Layer 5 of a small transformer language model trained on English Wikipedia (13 layers, counted from 0, width 128). Numbers have three digits each and are written without spaces.
In attention head 1, each number of a token's query is one row of weights dot the token's vector x. The head spreads its attention over the tokens so far by the softmax of query dot key.

Query weights of the head. A number n stands for (n - 500) times 0.00052.
q0: 595360488481375488577495502498543430518421522507411661408431409424438358579715454531498455395476470649607529432386552562364392589446561488409644541609395529674450498452473535615459449418482526479498526486473446612502493568505570548401491590567415558495569468395421530674514511445649593425640496647603463516524495454417560484494403483459403586461493466502464406332525566604398424526473
q1: 515417481465524518372734542400559651579473381591443303602423414594611488452750523354574589494672514500401593530540500538495588368589494480550670455423522514512489430665413331307503410439420625551497624590521564540627588611479432330446572489557464419614365574666655378462471457586446358505393421264411522308570243592514500544415358598442591387503520547616395670555494443442554530532611
q2: 413291417557473625473437583566352408402462500485441607427465544485418512721538620590467577535476429634526486518410509523584515561160514437365692469640343528537447433465527572630334521601559486434378532363521481424486416291551546575387577506513599586361658546347406558670355494426433622399683478641541606693467486539450562481560479412596551494307546481350519373551620536697482476389505
q3: 485413643390394388662359474600463247556335666632795695243383653600439372328402508604426625632668569588833450548454562709572572723597584685659516365366492430594564521562441450465600480462496535429558504754400560378278496686508525546301305371589249561591585281373349711489623654557504463518718673696412460534496446244341394554563416528568441677446496691516485330449217407375484439636378
q4: 441512594442376403531299488479468253342487866465341465389377560382527580611334446563504367270385587337391398522608551424378188637676671628749487447540646319424459535266565584239678517475492294530547559516426492673440704669601516414890523609547504225500663257621492655284676525463700607528472720282556417256596630266729646377511483796692347517750546299560540633329307524454487516585578
q5: 464633365442578432629608446470509521591539602509484491447446377497541431473408529467492630413500348556306552430500446548356458391488263340336615417624468576619491339321543429645600649341460412674497306514518552478629683571515473455523462593445562535604438494547567524552311325413572709467605431439615506404558559415443542433625280301350460464577635342581489579523591520468381388506568
q6: 590562532335542207343481572613738545651580488573718657441477379465666429325616544384651425526777714408522608554449432714476586787559533456801420453527382382634518545636285444500601588426526329697515466601589592465567587601523493202427366621572405389504504288563383701374478540771507490665443535351553563359415283500675435447558597508399503268379367568618489592237345471614650455451322
q7: 388707579548583534413670421459625496500466270496504543567410436512735571602629610440630642372677522613434587775347470571493562266426375453427538392289367379748561479620214281455488492470562856572459582432697360578693464425690345661308548372534588518540492602422442467462593435533434248591364399328581340297311426457209519626580262555504466447541471489579412492647540500478672355635707
q8: 489365496618474712476379580378552601518482656350433462619588485365355467434333621511411361386334303411471551459437398518730635496165522468428619518496433597346381420489563395707331478637521500586642529353530384286634303507436547649454553552527624862528386591410418511588536479304402513500671503786366673710557500601517493688519785351278454677450392427279472292735589525471463366478430
q9: 400517402332395339533496507482644468627728753544324579365418529526538328504617500397590402593482539399493417380744514525563450705381651406459245351448365728564479516270639802553600511606625340391579539552614396335332510372411546277535441544484509598444646317602420603477560597573530572821435593561574613460223607389745485480702607395459632370490479446471591595344462469598357605507560
q10: 507433649486820409466748684470629654615515583597691496401380361388355394302510600453424465577584450456439574663431555420399637591473564677477803556716158469385451473639459453583277500371398507776438438437639523454589448598632389239563503372336398629613637618403411478578305535575396449673573328321562673584346579403510507697432444542313488276403496383599445496413562416557652413616529
q11: 682268469565581550389493345423605566475345548555760497462487487688542669678587604566454434517735471409421555608421374198442567233469311490388665375431518544322423570743561427523564524336506553465497497542541361542509490536538613450407524453351631732406625472487422566432500378523463285364462445518578497357634388698412453463531439472309341631598562560594516571467486736386391448374532
q12: 342706561391467532573563503599669361590438376381357617424417493352655518398554387320516473641638567402475664393667500421550541553609596511705452385538496380602549358605515375285516430411479439553712623490745625636534389504395347419570536432407393454426823289561324642353235692606717582631390604353490691329407507394555500463540711798537669332540511469635452548614340451578529503450645
q13: 274546500414383393621693720540721410565528736496509342538476472488487440424656239341642606428596691478508614374652444695496650625695418605691629293732405485546508431289553476555268329414712232403703627615557554408287458583430584265446333610507361742388620247579535716419642731562699650604451522419403530342405520419447532355497655587529710440474258590584339585504454450555451595723395
q14: 479380714584500662516464477523285469397413453525592449590472559535475569594648679466434363372584351584524513606246634503583430306461388645525703463270362579402410449424556254575608521275463664416469352513461343644474556445607567544333582487535557686570277583616466435388521333382360545432244558618403654672407640503412559623582472309479451486497757529368588321451606609308282484431521
q15: 508462573356414357572668648464570557638473617687355472752442664635699651210525454411564276562508694354523540425662721601640609787528702553617409302476601651736657585710453454515429381534541561270693512534456454212471258392432357587508507555543612534598617379615500355471381597670607493695533310425664601431212373497334480623662723621356607394521351500402548335508631407610488628612500
q16: 385344468353663477596226709404588508677527436283578814379450578461339419601518447515550533585574504496504546288626500581418446492480594519456480452664297405395589416346520519519355512424493519523404562637563531311330275515178589343444297255437342477631668588329369621700454830680809554640716521508511514538671462459529531532582595612330738632440409598516409594764309544444704525661413
q17: 468450374640170675238624390649462590336649517393372250868592580541471651407448426675372409520416347466484559654547723675755500375355461317450374485600758481383600529468638682698298577484508488469504664351574612292676289571455533714261525750577403563616621504386601516541611531243581458533530278637335730628574496535719391414405619542344517649390512564367489621648272489605516562393423
q18: 372568353359657442273472418464578627552366241480487427892477563328459621528496313450581729477170542504323352484387726251431510366788274420552718538463685707701418200683393349380592548427568492561519461537408532524591594589552446654621461493536534554651398358312610412626558406511424517533663392208412656625444349406274338278517372378664432591410416482351610627513471549523607436512582
q19: 412579479417449598428784519520682694435672461441464486496402404448504598476509404581482413432490653503410469375750622446428476542617620421603431559691786381525513472554614524557350261460280426429314398526413642518487392652546741427520438545444473453335415521363705564497419638424679453563574428387375487260444547527506359392407545610699557500441490449647474545426210220663663459524357
q20: 487482376478410548435625494577500437537593483637483460503592465229447564709521397376328452628468497617450453539558688608473556424411434596528435684417500418453420450596412478516479571657435525517376548583389454729473537586470477681565636506453483419253447248519587450388472411289280503527421294537374482672316566353485535747614542337516529580447534630728524416500396362509558260414425
q21: 583458292419656401537782383441557676864544541602462467517429568565786520572626539165493733647392632533504625581511713303441552492809399427535629500409415725508629710591419520547491601457465477586583259644740450732623644465545697496527540549496576282462533583668365551357500504384624351205342397581560419312569253637568448448429557463561205264540516507444504456578458633717330562539562
q22: 574639678593544496520464479258645569400557446696551418345365198380705483513374517258568512409399645733577613686662465405291572495694334377353557370468519516541772584504482444216622265333681315504708400471773512623537575578756240528193405595420591308420509437689225509407590513775616451573355480295394391394267297403315302476593335595567573153656389471688783584306307483402509400569451
q23: 675409436631636398474605310337477412750368424617413462500447430609726773479481373362631492471463644561183447695589528533538511373441232492580562319496434519491457504529467633581614579456674327276528455312739452577489754504774605548390578612302322356500712368480484556462605378361628600280380383269561538252450338446403368203239421666684292401605428550410627409327638700317267556500561
q24: 341475394564326480331769649573575506469273469467469503674637520456329536444421389510557559451661458555404597251618523510883554527598561522480487594408683568469694416451659471474240327494550329580614379556544444224424403474476626441431506469527486580370442381503583539521464544436443423524627364601448645500554697373410556555550487588517448569317641552369451556429352322580570491578477
q25: 433540268544375444486740561432582600453572535581516371527496342661469313568486639474432383297613526648511732347524758601323559367726309606510610547558698720869511771219546552444573565363649404699418489464427466387525507414608376468543544454301585540427516543530679493462430403168389428497646465576444267537658519510276492455388442504650453549590485348689472500659366543709489576713523
q26: 490583539497407657582482595617428618349580649198376454507609638619307517455443570650328403671493567522382576472565422616563539643326587423494549408657555497579336541603503656551371514743517483437572579526433699336497362537366459551378357403400351550457489578513493446703459589377462506596562582731375605617511639491610576708415658625458491545465664523459426150630547231597653378667404
q27: 560395459470763422740598488251699466666246428932630423491305295451554452566460547440496475457640742484351508579598535487356340437486372757508469471437383430641712548292155341307752284432395663632573474592785401405655542694850436505508480442528492551403667541603238667175646479551424394460298528152590585136437354346484487569578340554433362447771385598552529553434363587445381480491606
q28: 258600391348488647430566504533504476370645525516278304350484604692471480456522407587271372484287348429704607362417337544607346375475516481546650369500367629609366288540289496480268662575527701535544771397238402346459324452430239692504620250449653590515417429398706370674429335481463368678595504637444467650426638546455472731432537346516380504258453421432203460552698217445528365695584
q29: 380742598709441566367504663584493343530532314328713476614332606528373259370718412519412626426708427562527753524397344376691572476626297489424358609459454496332616411574524485508240738323304404473488457571352493622540537446500658642749518641579571668621650516423470596486319481352590497391385767366313580513753527621426547496643576354640500291421577404579456559555405507847623335582285
q30: 226295341340367365242760660507382661397710637455509362600476725512546656496574477607313508588697222343579459561478452611677458338405402430521634585550229489286581376740293607690393533449376638556464524381340424421451481500438636530365456655306375676616379433268753268581571569589419458630610482517650656571512603699572593254619570433406463581423676621343444350378521450601728577496357
q31: 516428537688174516594508549425500372289512304528483595430437722548405488532357419535435366543603342297636402708446598394529355742398608577392376394328547578269368248768488434523398340644431644418551382511362257385622311488378348639698493440374383376466389398178354647751496420607518459529624431630533558682557586661530269603503548397520743468594562489433456320427446447588456803367335
q32: 431428469493500629537536495535545527495400531429572474440542710569399386352357439554437474562387563437659468467390592502757404575503602592526384447508720448263388470577642525490647432598510502472468418517431482503398464453492509628498507556441446439618590536488592598489571502524500428544448587519533415733541611456439462595566551557528508580502529523540577419592471505478434470574329
q33: 411561462587407744382574503512377594563470627482341422434518656561406488449483474426523401315305336382344674467565577568508563618416421338513433595559687585453560475381694470654404570535462547329402408454515473484578391387355536589549560588464557494546568450385459424519355408454494539483543445580626525711482547638480708489467506366417415488593558458488663458672657483605384752423664
q34: 418476374518490594610282488505539348398605457603641727223469681419302308592430395556495536525484519527698322385357535434611437648333639650480478524664490425407337454443532537447514606525454329464550412512345400464373427581474581561485397443535376543378585339596399665520435618488610621603653448692459374615555597285542573579618461487451532640425525509525334478486493403494307546437373
q35: 496357709514668605346549586536752482555617222571720436314449584489447478474672341442465575554478557527717336566303504356637541334526482602458584476572488325496493460598312418335438467329416646591432782420519267677483368597601570465444516764444654454405541643689644507577550490489437266571417610307378386612552410458521456608617426730329557504390394466576374683488439611461821427543472
q36: 494629646533512364340679556562624576479594426532566303736503385510710596307633603392540438444569585372244586557542509568509576545719476527585481405371587450643592514649346365420567424564521460452469682503576590626572447586442454513617522441486516491482477416591560381471332437518363411552270609315517612377325261624456387543460494532535472263546585535550453600584487358506695503420532
q37: 533616489571405453533260656657323475545592689381411523557442675522466685456344620579453552460332393466546550363523493319537328625394454461529426441591523679416542464475714676640430700757489299462684297420478526258442382374534570582795606634417547496599523545182458378547586490366540681355465547581459628636474651645586507578481876526560330438704614421434432412536592507521396716496541
q38: 532431634387608353463603443503652567744412268896772458508576336451621317384396325453749545536640617414445471366363647266636465309740336608620423462554444349542424489747565319413791285535519472465393440760578587446481645694570540581431500455566361321465525608810481386412567396535592458370341445266575581408373307514410564511415251624492503343584457436624384790561206542364455595381542
q39: 522496465568597507551409384393387616500284623492516515311205582273396599556363687507388472422455431448772408387303309434531358450167442518395451379496420605376532392364590562504504500511347515455592371404466302269421426243546486670532694395253510478600565761329425449695515429335442503438739538563448469520553606523451493617421659392371475645595428333448545362632578525280429730412713
q40: 514290578451626262783621432488623482422604700723508489198425453284601411281507417408460277539299570373605338460477599443658475678422783666541670445619181514339346529418442458391603565556579454484344436630507286493453620535577520317645636476507547542379481615623604461467606497736474512606398622485587315567394496336622619533464562526562482518471451466550473449384447500448446683592316
q41: 531624514246571412545518454511799474669763500559594624505579393532634720300730470198649417769402768442379663644792601522557531523624530581770446441532467354727652605641271430111590504639654435458381628538681700459665487689518326217585380379492550418337817463635517530406618538685565373533341431208508385242286308570592397648429505606500611086374543475682571625356365445522657411597377
q42: 570472625434481577458507494607614582537516403497476399480545675645379439477449249458338537842575645449490613536623500381557548621470538660394392590611670576466441518606608404379452375392531478346426522722487573346394451542330669569295409564547455339450463621627688421551554543553640438470570241503406584656517401471500412476305526386513543623467421476565448686318368327447411468356584
q43: 434293496359555605389588400468519703519555674568621476186286751500463597610388576454348552406331477420573381345514422388676186423447553595521464470516588810463455593469682539407617413450568581381457247556368178415190463477512586625526369478340388439610557622389515581673558560595618466471715374725376583646492704573371484515331604313588393488564676386312364488504516515158524614345534
q44: 519558566609534441359623362345589522632447307546675403683775444645344630605483729518452507343418471346449507610368660400579546256686343467272594561469315521527536660403481482489668481471464610562422634607527405679556636563769596723482514504435305522410670554584525478338618425217435442226447579444472676176573316533560714347303336411596512646510504574388525621500421511482386538289653
q45: 632385289539467349590270315563548493538406478544581534447748471732553611235500496546500619601656577449560650621523547489557535418664623483474351583605450340647524576586185457496527562486507525331586622628600614842365514518775474411357507449391481341304474455489482553520621361370318506467438520550713116254463240625452405487531367448629578438520511592659436391539291459549533523514425
q46: 241509409340880385398754491432592652523305706262572308515138223416722640568478806265462390278738533455543527122666433601308593580550666589487500309641104587591723553360682424433531559219491409714668466435713491515292468538360402252533254537372399661477706465476359490545419602824611601797518366433654401330540467371445529338385470565143589120829604568471505427279795468538534602721517
q47: 636507564660266576553524319528471511602681571512533579639530462399552500466394292262526518416335556571474405601614530636338623496721567326375442485456750460324489587462527342553713407549412534321371462409304621508586577398413563655559431720716702582548389448620570579553613496459388646188489328455250412508469545659529715681331465682613494569364287687481600866512404613389585479386699
q48: 730566778648596368357316410566590280547718469477593393686640340628401424420571419447487633276450674411638574384507549477633716390665377360436439474606684432866533410436404639519435581451412403437440583384387359678528678692653409735526593471514675515559677457556452399486549325566357550433410584301543461308547425429299634397429372733714459309448348332527561780302400525652512403432467
q49: 593548333360585737457416607276491565584642364580503418582294579571457590481515445599576423487522381729577474535418350366543486507724528518564395563334554719382581454425522531577352424451524627682606300437474452536740428525494606400467528559594544613615493559512488688558531612436483418459488240500515523365490596481544538404641429399648359491422534533500612646609579575411698440481426
q50: 504551491655607480361387492605306524457570534408361390530683529625415508635409464613373307512451373649432236521434463447361614508377480393471492465525684693496418359651645609536303666388402363624228463289358433606759734621668380578480711569578379420453216394392548440737303277472357337470454349470641719608663601496508566394611600441747446923537516281246569302438556601432342272322390
q51: 475436385618393449486364249403434511514570405740406366385697644477477547655319618515414549544353307421529365582361620391571449260557403482347418465481579535369377446493653681565488608680716547459431544384177430748418668380685550661394550590574519615553424454579721359395395387393220436292486426770376385690470587390542600384606410344617326618379611528356534366651550546443392473562487
q52: 481456540393531440402465803635496444460427520605427476516341428574480526408433467681500332583790567447429665500654413696441652445610496559621324380563520636480416393508573530358374673548610489480764791747566517603514264590445350237478431410573398400427551595776599612542257453599497606489442668549603560475414365456557209454532865524523718256242545371607486561549364297574477458530391
q53: 634490500611350659535561572626592490656388572411315551409490650440381327625661530270500346517472534575473542539644528559628551511550429429494521343370612585340454475434338572500567408520657575319286538483770374619665550459507455556420280271484615503352500586555789347375586270338583310432602334493415641317643548445638458490412486493635422483487469559343555511602328779503518408517576
q54: 555421411298615526572752581518518402415653373386528392512651600386531463627486626412478378611422392590260483680564795673558403404546453468703571671512623567144358443456583591551754489449682540645331423465504570554538543607458582520207288353463400558575496415405705413473463415518415477686451322630347634814393387405458451459484625427386596351459471490526639365379438564587767348220432
q55: 258478413768417582373680526770198753469681810340412395572798712246299527555261276664552721537320563582509369425458692642538540615543504594357509540457648330457535504509593382673485677658540323456135500474528363581487359386576745608593450687609580720620328524396754333492459513228500628376517385549366445748679886423652750598527683672618577542293451682371539384839611676800565563546544
q56: 301436403504254666466515525438454544436575546557358330581689656508403308366552359677535475367511489670555428481416533662562448539569540496457500336176572532632489453341432529445289734577453383287319493415462419268687347467320537599357264612524500681425442450372774376486555407291633513479701716682479600574660680533549324493563739674644519634282456556433476496649543564692628548655487
q57: 650461379451683309500588347308591445900607673944661379521430343577653540404439323265767505253394594561386481526555791540505447458662421402415495553374657519648766569394280665515668321277860162588605404688686559679538838685713602505257642581560513436554689285619172634365844340505458474509395551419528304028158425326405347382509221427572353368782258614743628434544218713515438648520641
q58: 623630454507496471527706559533659561629364613545407405823362416511447279522378624605554668609515461340521507397533594446487328700564664465784853500485610569637469603456692439586637530489609543611384612597493500402320329453834533395489427517447440464581345636325564507594417493369336459395486534721486426588388647355576548337519452648567148463420397418423336401472534462422452570518662
q59: 496510638299507175507712368353483612483328367496568563363291532511671415546510517327426685571711500450524441319403281482467323526515681635566475637685347577407626451532554349437504334413325496583546227735504532507390490429353516602541471561532404656455386725413479486447335709635732550553554546553543484559230655459436525384560387504558574486467782594436373579423609497410482302443562
q60: 677732668452742491603555521452780478606329431683628491393402446400602780496508717394616332736290548366631294749460425296278391449352313582500450560130390323635440764442265364205725554513483764562589433479719476616650551655666336486405536352504748474478435801610478478385496534647545364297424607205546545480468161468622455542466464704299381267602491382666605640534538760291786476513508
q61: 489341560616315599648602442703420459365604385547561408528668600657360370265450448838467605473619440278526624477406348534578604440496612478273554761476500496536526476366442519700291551519374481517412355471229573157368548397575542455637503467493453830407277456556548605429417625467736627493453532737356436420472625636413415561458751464465526458693567428538237643629629350664336493584326
q62: 587615404634527298581504387395478594646512631625716572480588373465780713600589548492354634328454433378338458737406447401373497448329388429490744511723241457604471713630127481364537473444570689394675550441681601392418573397421430525434542482395430332589500711447366609419693356641363400457445698455608457496315508585500303628354410580476506415725403446308363632388548511216457598409717
q63: 525343333552415489432373483444315389574710467590496389651588653504360444276359352300583460292294576586510435507452841686666571515540431572591622524709542617648507532355475497605614723660626580469433599571148606419417497542453403651483471577400543576353599294333514611542671367363526632503594591598507523414638661412420636546614449463565426621494268510539460389581511398655719629542466

Each question shows a short text with each token's key, already scaled and adjusted for position as the last token sees it. A number n stands for (n - 500) times 0.0035.

Then comes the last token's vector x. A number n stands for (n - 500) times 0.011.

0 "06": 559459547615551472507466457494529456496586478541508464436455635496519489415453456557537500453507397522573523474477562432535531617518460539537464563441463301470526432517510490524458528461557508
1 " |": 571446456541516452486469444473522424573595412556584495433459600472487494402442536549560516488474595471535517495445540420514606611465460523560463526438466272500511461495507455466476508479539455
2 " MB": 522396468542559431522478397508523462516566444574462467470526648481522544466480454546486512455501598490592549539404523387546561615469418519547487563405470338491490479504493538493468530460556522
3 "K": 464487440520516496501509446493496436500569451590483484465450654506525490437468469567473556448524595462588572609452534411512531603508460553507468548465473337511471445530512558497441528437534534
4 " Lu": 430520429436541485487501382489500481487564493568458478451498603504524481417514409560574495476497530446517580602413537462543542582533418531553471550412463330494482455470483540553487542455581497
5 "č": 424590416435504521487525437490479453499547452551455498475533663496526504425508454576532518439505408471479539644436516455511520602502488563517462552436462348510474472497477565522470550465580499
6 "ene": 523596476407478516443529437459465481477541526552448494454481622496528542413453398581550502446519411535447501626487520458499485610531438564490472547444475341508519445529511548521454531426561511
x: 478475595375535439498510546503575496691654440535454529441487441535606446445450340471590432578501490480373511487446503574590553624377534436615479419495486361575490613499502547489567476512527463557598546579495476485645451405538515429377345611463323429417506325621545596376439404529595769431339610427555665338469483331498573471497533578418581380601628487465524500421463511532480569596341
Which token does the last token look at most? 2 " MB"

0 " or": 490463485501542516516463415474543537518698436597493467428502688481542574437382414595503522377516449548540499469539527385537599585461425492454474604461385280514630455544371476498443609378579358
1 " Never": 573370490522570402480434356505519469500653493549458443460482701504516550408461426592527549426444479541591522511445494362591554704442407536524444600435448254492559476492412548603459583408578510
2 " |": 509484439510529460466465402422521386599621398606603477416423654466488524326420571582552515449478644430500530512450534389510649618450420550573432564406457172496600427498476467457456519425564462
3 " Released": 493512433502565474538466322499534443646686456534578481521538642504513475553501458588418579415435559483523568553434529377495549673476465545469467603367434199480698455538428546538541496454393398
4 ":": 399577398482522450519498454494551513526663456571534525388424579486501464402374444597442612517461390519408551650465573334484596599411373516463495532482467179575560384505549500435536507440646511
5 " 6": 427557401368540537574475364477497401515560392540529437495483666535490493377436466521519504496469244483421540641351516311513591656461396517542450550417513174469537472477481477501483570416603554
6 " November": 526533481461478509402483391484408483516632440543596464467435664502455473451499541609573551482480417553374513589354567425480613741612390534486484533279427199490557438496441503492543525481669565
x: 623521589564387638534593640458678527414421491584492290421494339534482402404499605221567616566574487558435546645473410444498458527445434667568565538253485577529630605550539462538414591533520632331522503577407474511422485556333520394453400405511532600464452594619552590470552493578507597498531567461434401464240499559665475577488539563595511402349474508527382467549422449545497527497608
Which token does the last token look at most? 4 ":"

0 "udo": 522455599578596455537447441504515532487573590628457478414468696530542591342460403564586491386459389606600554375447551388573565651514453535511474609365479217455491452511425568550437551386648464
1 "-": 607473420561545555456458410473491456519618504653567494406386722521485508344456475547567515499482601420592641550491667473562588677521531541540408607275463270444499431563469508588436534434571405
2 "It": 529398457550585448610451498506547487559682524443403501287595744526536495361458496579623525425504441483535559573491494386528621659442467546546456602450411278494441484383364520584487539419507305
3 "alia": 479466394467565523491498368415498415520623435529500477397532722452536545327439363598518501381520639403561561657470629370513565708523490549498492572341437265491456491566427539492398508446600486
4 "n": 388589421405510540464519378428505444498628473576446484385467702492556492366480415628523586404489551463479557695595567477518519629517479577467445634408376217457388422570456526500466569407571454
5 " formation": 380625411377503495418493417435497454517653497591491489396582683472536562416456467567557498369559508483449514698450571374513491726534497585489436568299438187452545428516417577535477521453648442
6 ":": 556513561388473428435536444471538502581710401573529549323431621464518504416388452607488634494472410545368513629483595367482548551386433539528494583443416108526481386540518513492480495399629504
x: 447489529435528457500474562590683617463574551430505507489504480516520509578503487544387442467499418310526498525411550463401436474537572613561499515634501450504555557443603578348522411305560545322524551482460464561374465434422597485568409522428504482521529566464550572436406514469494810599538480631379499452541418595614498430474505459518776417746472522532509485515451523521629549553438
Which token does the last token look at most, and with what share of its attention? 2 "It", with about 40%

0 " (": 533461521542539497519472439531490463558573442562512455411501632500517523387447508565574505478461487528580501404533511472562576500467420554512454596417483321508566449462437529514492529420531485
1 "D": 589454523531566441519473431507554483510517455566440473446518627478531521415461455568546533468493511534563535459463493443554560560491437525532464575464501294496555485481459533486468581426553483
2 "ist": 555432500514544482516502460506541428554560476614469455456537601498565517429460464573517533439500535483535500560467513466545546575518472551501475593441447294462508487537512538461510542465548448
3 "rib": 474495469531523491535518432483507530516519435549452434473564589498540494420412462555570502491482548463547566572420552471550527564458384567537505530423386348488485458498490497475500557433627507
4 "uted": 450557460549523472486493429448489448542623458575516470455536622487542537468432493570529512413498527482511521598427524423522494635499444542476483563428438303496583462523497528526470548463484449
5 " by": 476563474566504440536491410470529483567649465564529471427512611457504493433489441544495519420494493465442513593464513369505589577414447528514495544418384294538528505485453490504507514430538517
6 " X": 532592455432496504542506414502496481518549474557443471479483643514519536421475471536533522461487348510402473652440517393508568579488458527542486567438511290530535485452456549487465550429569498
x: 627531490509333596551511485288633524614539424518564554558529418487574485432479394313404612538509685562419534519517519494511477491551525589454611540544459400477676547498570506481467519440617512572528480717819612524412432481368548453562602635409516605567473398448380563486513390502514456502434577591509426426406389555390440551507402449372511255465316508598518442569394517400482450444385
Which token does the last token look at most? 5 " by"

0 ";": 581429477565541458538456443495528447562617377532558493385452619463487477388469519564563528484473473521585484487480544412525600619438429535593474549429429200530493444494520458489481500467553472
1 " |": 576424442546523445489459420468525422576615397561594489422465614467487493378446544560571511487470598469540513487439530419527634635462433524578457539426452223506541456493497447470480514464542440
2 "\n": 546385443509547470595480363528514438617651360629575495402515557491508483420439518518517505474486492468555502539500507401539648576492380544549489509432385246538512479514470500502517527459548419
3 "|": 444532427474527445520468408494508461586617337642602519455541591511489484422482574538547513498500597460433505545469511397521644628498385495546485519401398246550584478506484428500525537426589419
4 " Big": 380534411416536486502485386472537484495606420556465494439544638493526487439499446564538512483482508434468552625389535358527567643474388522575486547392433267505464477525468520533500571440590465
5 " Bad": 429609433400510499461504397484509508466565525536418479421513655510536515437492424569521538450505389468427509654433540396524497697520434556536467562403446308506528465490451540540481568498615445
6 ".": 667555558454464525433515406481504458465548388583528501412496607494515486398441425587483516517492466502385480603502551391507568631505455522540467529407388302511385468538499500511515553519592413
x: 378413467515517416511417545480538538408432532552446561520502443527483502496377619527355517449529494380499559423512379448445392550524580689481384570455422306565531608437414378463586410527560658393508447471459520499346505523564744505520452546440658519492435489671559530418465659629513491524379558447721517283465493452538537360515531550531644401759527551486423468474478570546374547552375
Which token does the last token look at most? 2 "\n"

0 " ap": 559472562554564442504438430517539440502582485593415511483499681497548587484473461610550522440470372584577499392508502415558544594445424513538461597501518315475543426478445557471502531424599471
1 "eri": 614430547607575486496462391462523441484552496606444505496493673532544526400469410601522494434499532495568579472433537398550541613476446518490463555480507302489553431510511568468447545394521438
2 "ti": 549472450449537534470491409397527493491551538585485452512442660476503498382465456622540491419527572436552591613519576415513538605470466568467453528417457335487499432567508518514439555396559469
3 "vo": 485501461487538531461516431433492501468521548586480494469467685490526566435443445604549467427516598426572554608414517411493531669542435571527451568467503333433509431536468560496443550369600481
4 " culture": 455592391427523531466494409448535429490571514531448486444503651493534527431439467588537538420542593430507542639498579418507503700540502574511442561420494314437471434531428565508471522463541513
5 " and": 438609506522487480469498448449505538504714446588510455384480628515508565459428451589499442419515488482411510621527552370502582651529375500467487555472415293489547435569465479529463537423559422
6 " applied": 478532487452503498459512377459522424586582435609519437508585614493545558453436550512487505450483414515439511649482502361506499613537304531538489561389505232466612470597475530513467558375560383
x: 492559460531398565473532397599617517433500352481553485449376316653427540524555473506512512466509598519618691581564536380512539374482593313550383514662306419633549493500494590470458540430514542550556540493426529378486444515500346361635577457404498596494590517508474461515495511473595557726403551617519461426555489700330528564604575442422682548601470438631405542623390505573552455573368
Which two tokens does the last token look at most, in order? 4 " culture", 5 " and"

0 " character": 551420585606587474542451429546543441553641460551452490392548664509525533460467487571512541415543352584583528421469521391540534662484487546576448608380445249484452421507413501486472519497551472
1 "istic": 616355509560580472517493414513543460536614432578464405485540597469524534439432404575557520413577421542627563545482519448562577645502544523513468625383386271477484451544497480467456576466521415
2 " of": 522418431501515462542428464546493420575695393642526476375430558434524517440444495579522515396467510471515456595560480341516624492367404512504485562416426149583461482508460516514400538459527446
3 " how": 545409424597553478667455380535506433545635433669512457410553591457526524462476591546466486419480526440548454608488483258527674488428251534522511526400466264493506417486458503525513499442561535
4 " Italian": 417533395502525492574509423517496403498611431642459514426515646510542531389469451515453525390501591431523541676489540357527585623492421565516442610414443259503440448545428573489403530442593479
5 " inform": 420612418443506462525516395497531414581589467544448469498600638500532556420380477504526523445512506456458540677435584349514586583508328555539474575343490273463590456523375557418460537385676460
6 "ally": 477573455495476516604495337474496427535684464624519424421597621513517587372419487555483520366509422517468539664462496364508588573495388542501459631392387303504506461572467527545461545409517536
x: 431609476531435550477467482479605429467486522468421402513453346485408535463561581562543442463497551608546501582580382603437598691689557444457361461438473344599629597700516346383369470475524570430497545475563477453558512456581377444589462418418530468464420406525495294466462491596392630583471505462526465429384549389577487382448296478411567653388499386635452529461637417531573326395295
Which token does the last token look at most? 3 " how"

0 " the": 457503502517561442515426470575529376593655391615495555362555672507549536403417588564506519433470461583508468416574432345542644541400398540544445599400401233533534468529468537472442523444547397
1 " publication": 606405527514571496560433454489548428574661473605501494439595631490524541441385538556465568427530454503605556507493537411515580704500455568506426613355459163491523437516410523441477517537595422
2 " Tem": 591323438495589436512474366459504512492599505548415456459507677467539515432492376623635526490481704481617597534393540425564535598477403515593500522378458275493553470464438536518494572413625495
3 "po": 437489454433567533468485393403512504485505518615396515558511630535548539382449405615523505455459702462590600613419523377512479643446371521538491517417557281473580423557496574541444576335646525
4 " present": 406554408430543456467488387446534438590592528622509481506557662476530537404407495560565496427538596438524542651386547389528523679576415568521433553311480200466609450549446591551480553392591501
5 "e": 464574419429507502509500423425487439509595531572484462414504637488568526311432480595559581391498482474476502638451536397506507634477357578490470562340432154479545461488439531458488577387579441
6 ",": 573591536475497484445498447428492434583680458505511481334491643536533552310404537586593547455445457520400513643519547323501592551420376543576479608422415178495497438470492467446468500454598489
x: 203512456509579461557514464637511509532441534414527470346451408506483463545573524542517563532505557550427540558567448462378507559508539563517473524455542413464665480411524489462543445447439406622511491546500542537193430365486666555488453457460572612509521574467638431466449559534539885571504488510416415389443524625453527483465476559428619416520495510620483422575496505456382383567470
Which token does the last token look at most, and with what share of its attention? 0 " the", with about 40%

0 "tra": 503459564597559460499474463427528493537591574612453486463431705519540552377416420572571491419529382572539547493481608394519549689526505556498441544351426287441456465518454538541434552384642480
1 " |": 593423444547526439484452421458530391609629372583605497407456643469491499358426545553570522478458608474542520485446555387520646637453431536582454546387441166504533457498484440456467516460578426
2 " 1": 525456435506573464558423384502556373571573330477521491446524661489511474396479499511482545486450744498608593494427501335550596602422411501562480558461522148489478480501475489471471525476581490
3 ",": 369502421497558522460445450449507415527670477500490507360494636539541527341425478567587565461421533465505548551457607321523579619444401495571515566438456201507512464483528473426473512480594439
4 "500": 379553368460546470535492336491520465513617414574517461419538652489539509397428452520507509448495512456477583668369553346550574663549356514569443553382425238482494447542513533521452518431532548
5 " |": 499575502457510512437504441415489380615635397614594500403448641471496496365420531563581517484469300533458544560372526382496601640437454558586451543387447190490524433503514454441463507475572474
6 "\n": 462627497474484491536529324470496421653678337659593489402506576486507485416426511522519520463497434540395504626448592373485656605476387572538496509410367204531518469521480497506513531454550427
x: 561504456436361452513498599515559417475514624472541570435485342493466492566515456620245498613552542420490417608489309543547296461413559459452528483602458390454410579426483505437515461484416581620468532502581545549448578427542480513560338421436414426491525582543542457381539540523537298532597560522504380479470444884512470512320534606436490499592548440631451418386472358459463503419461
Which token does the last token look at most? 1 " |"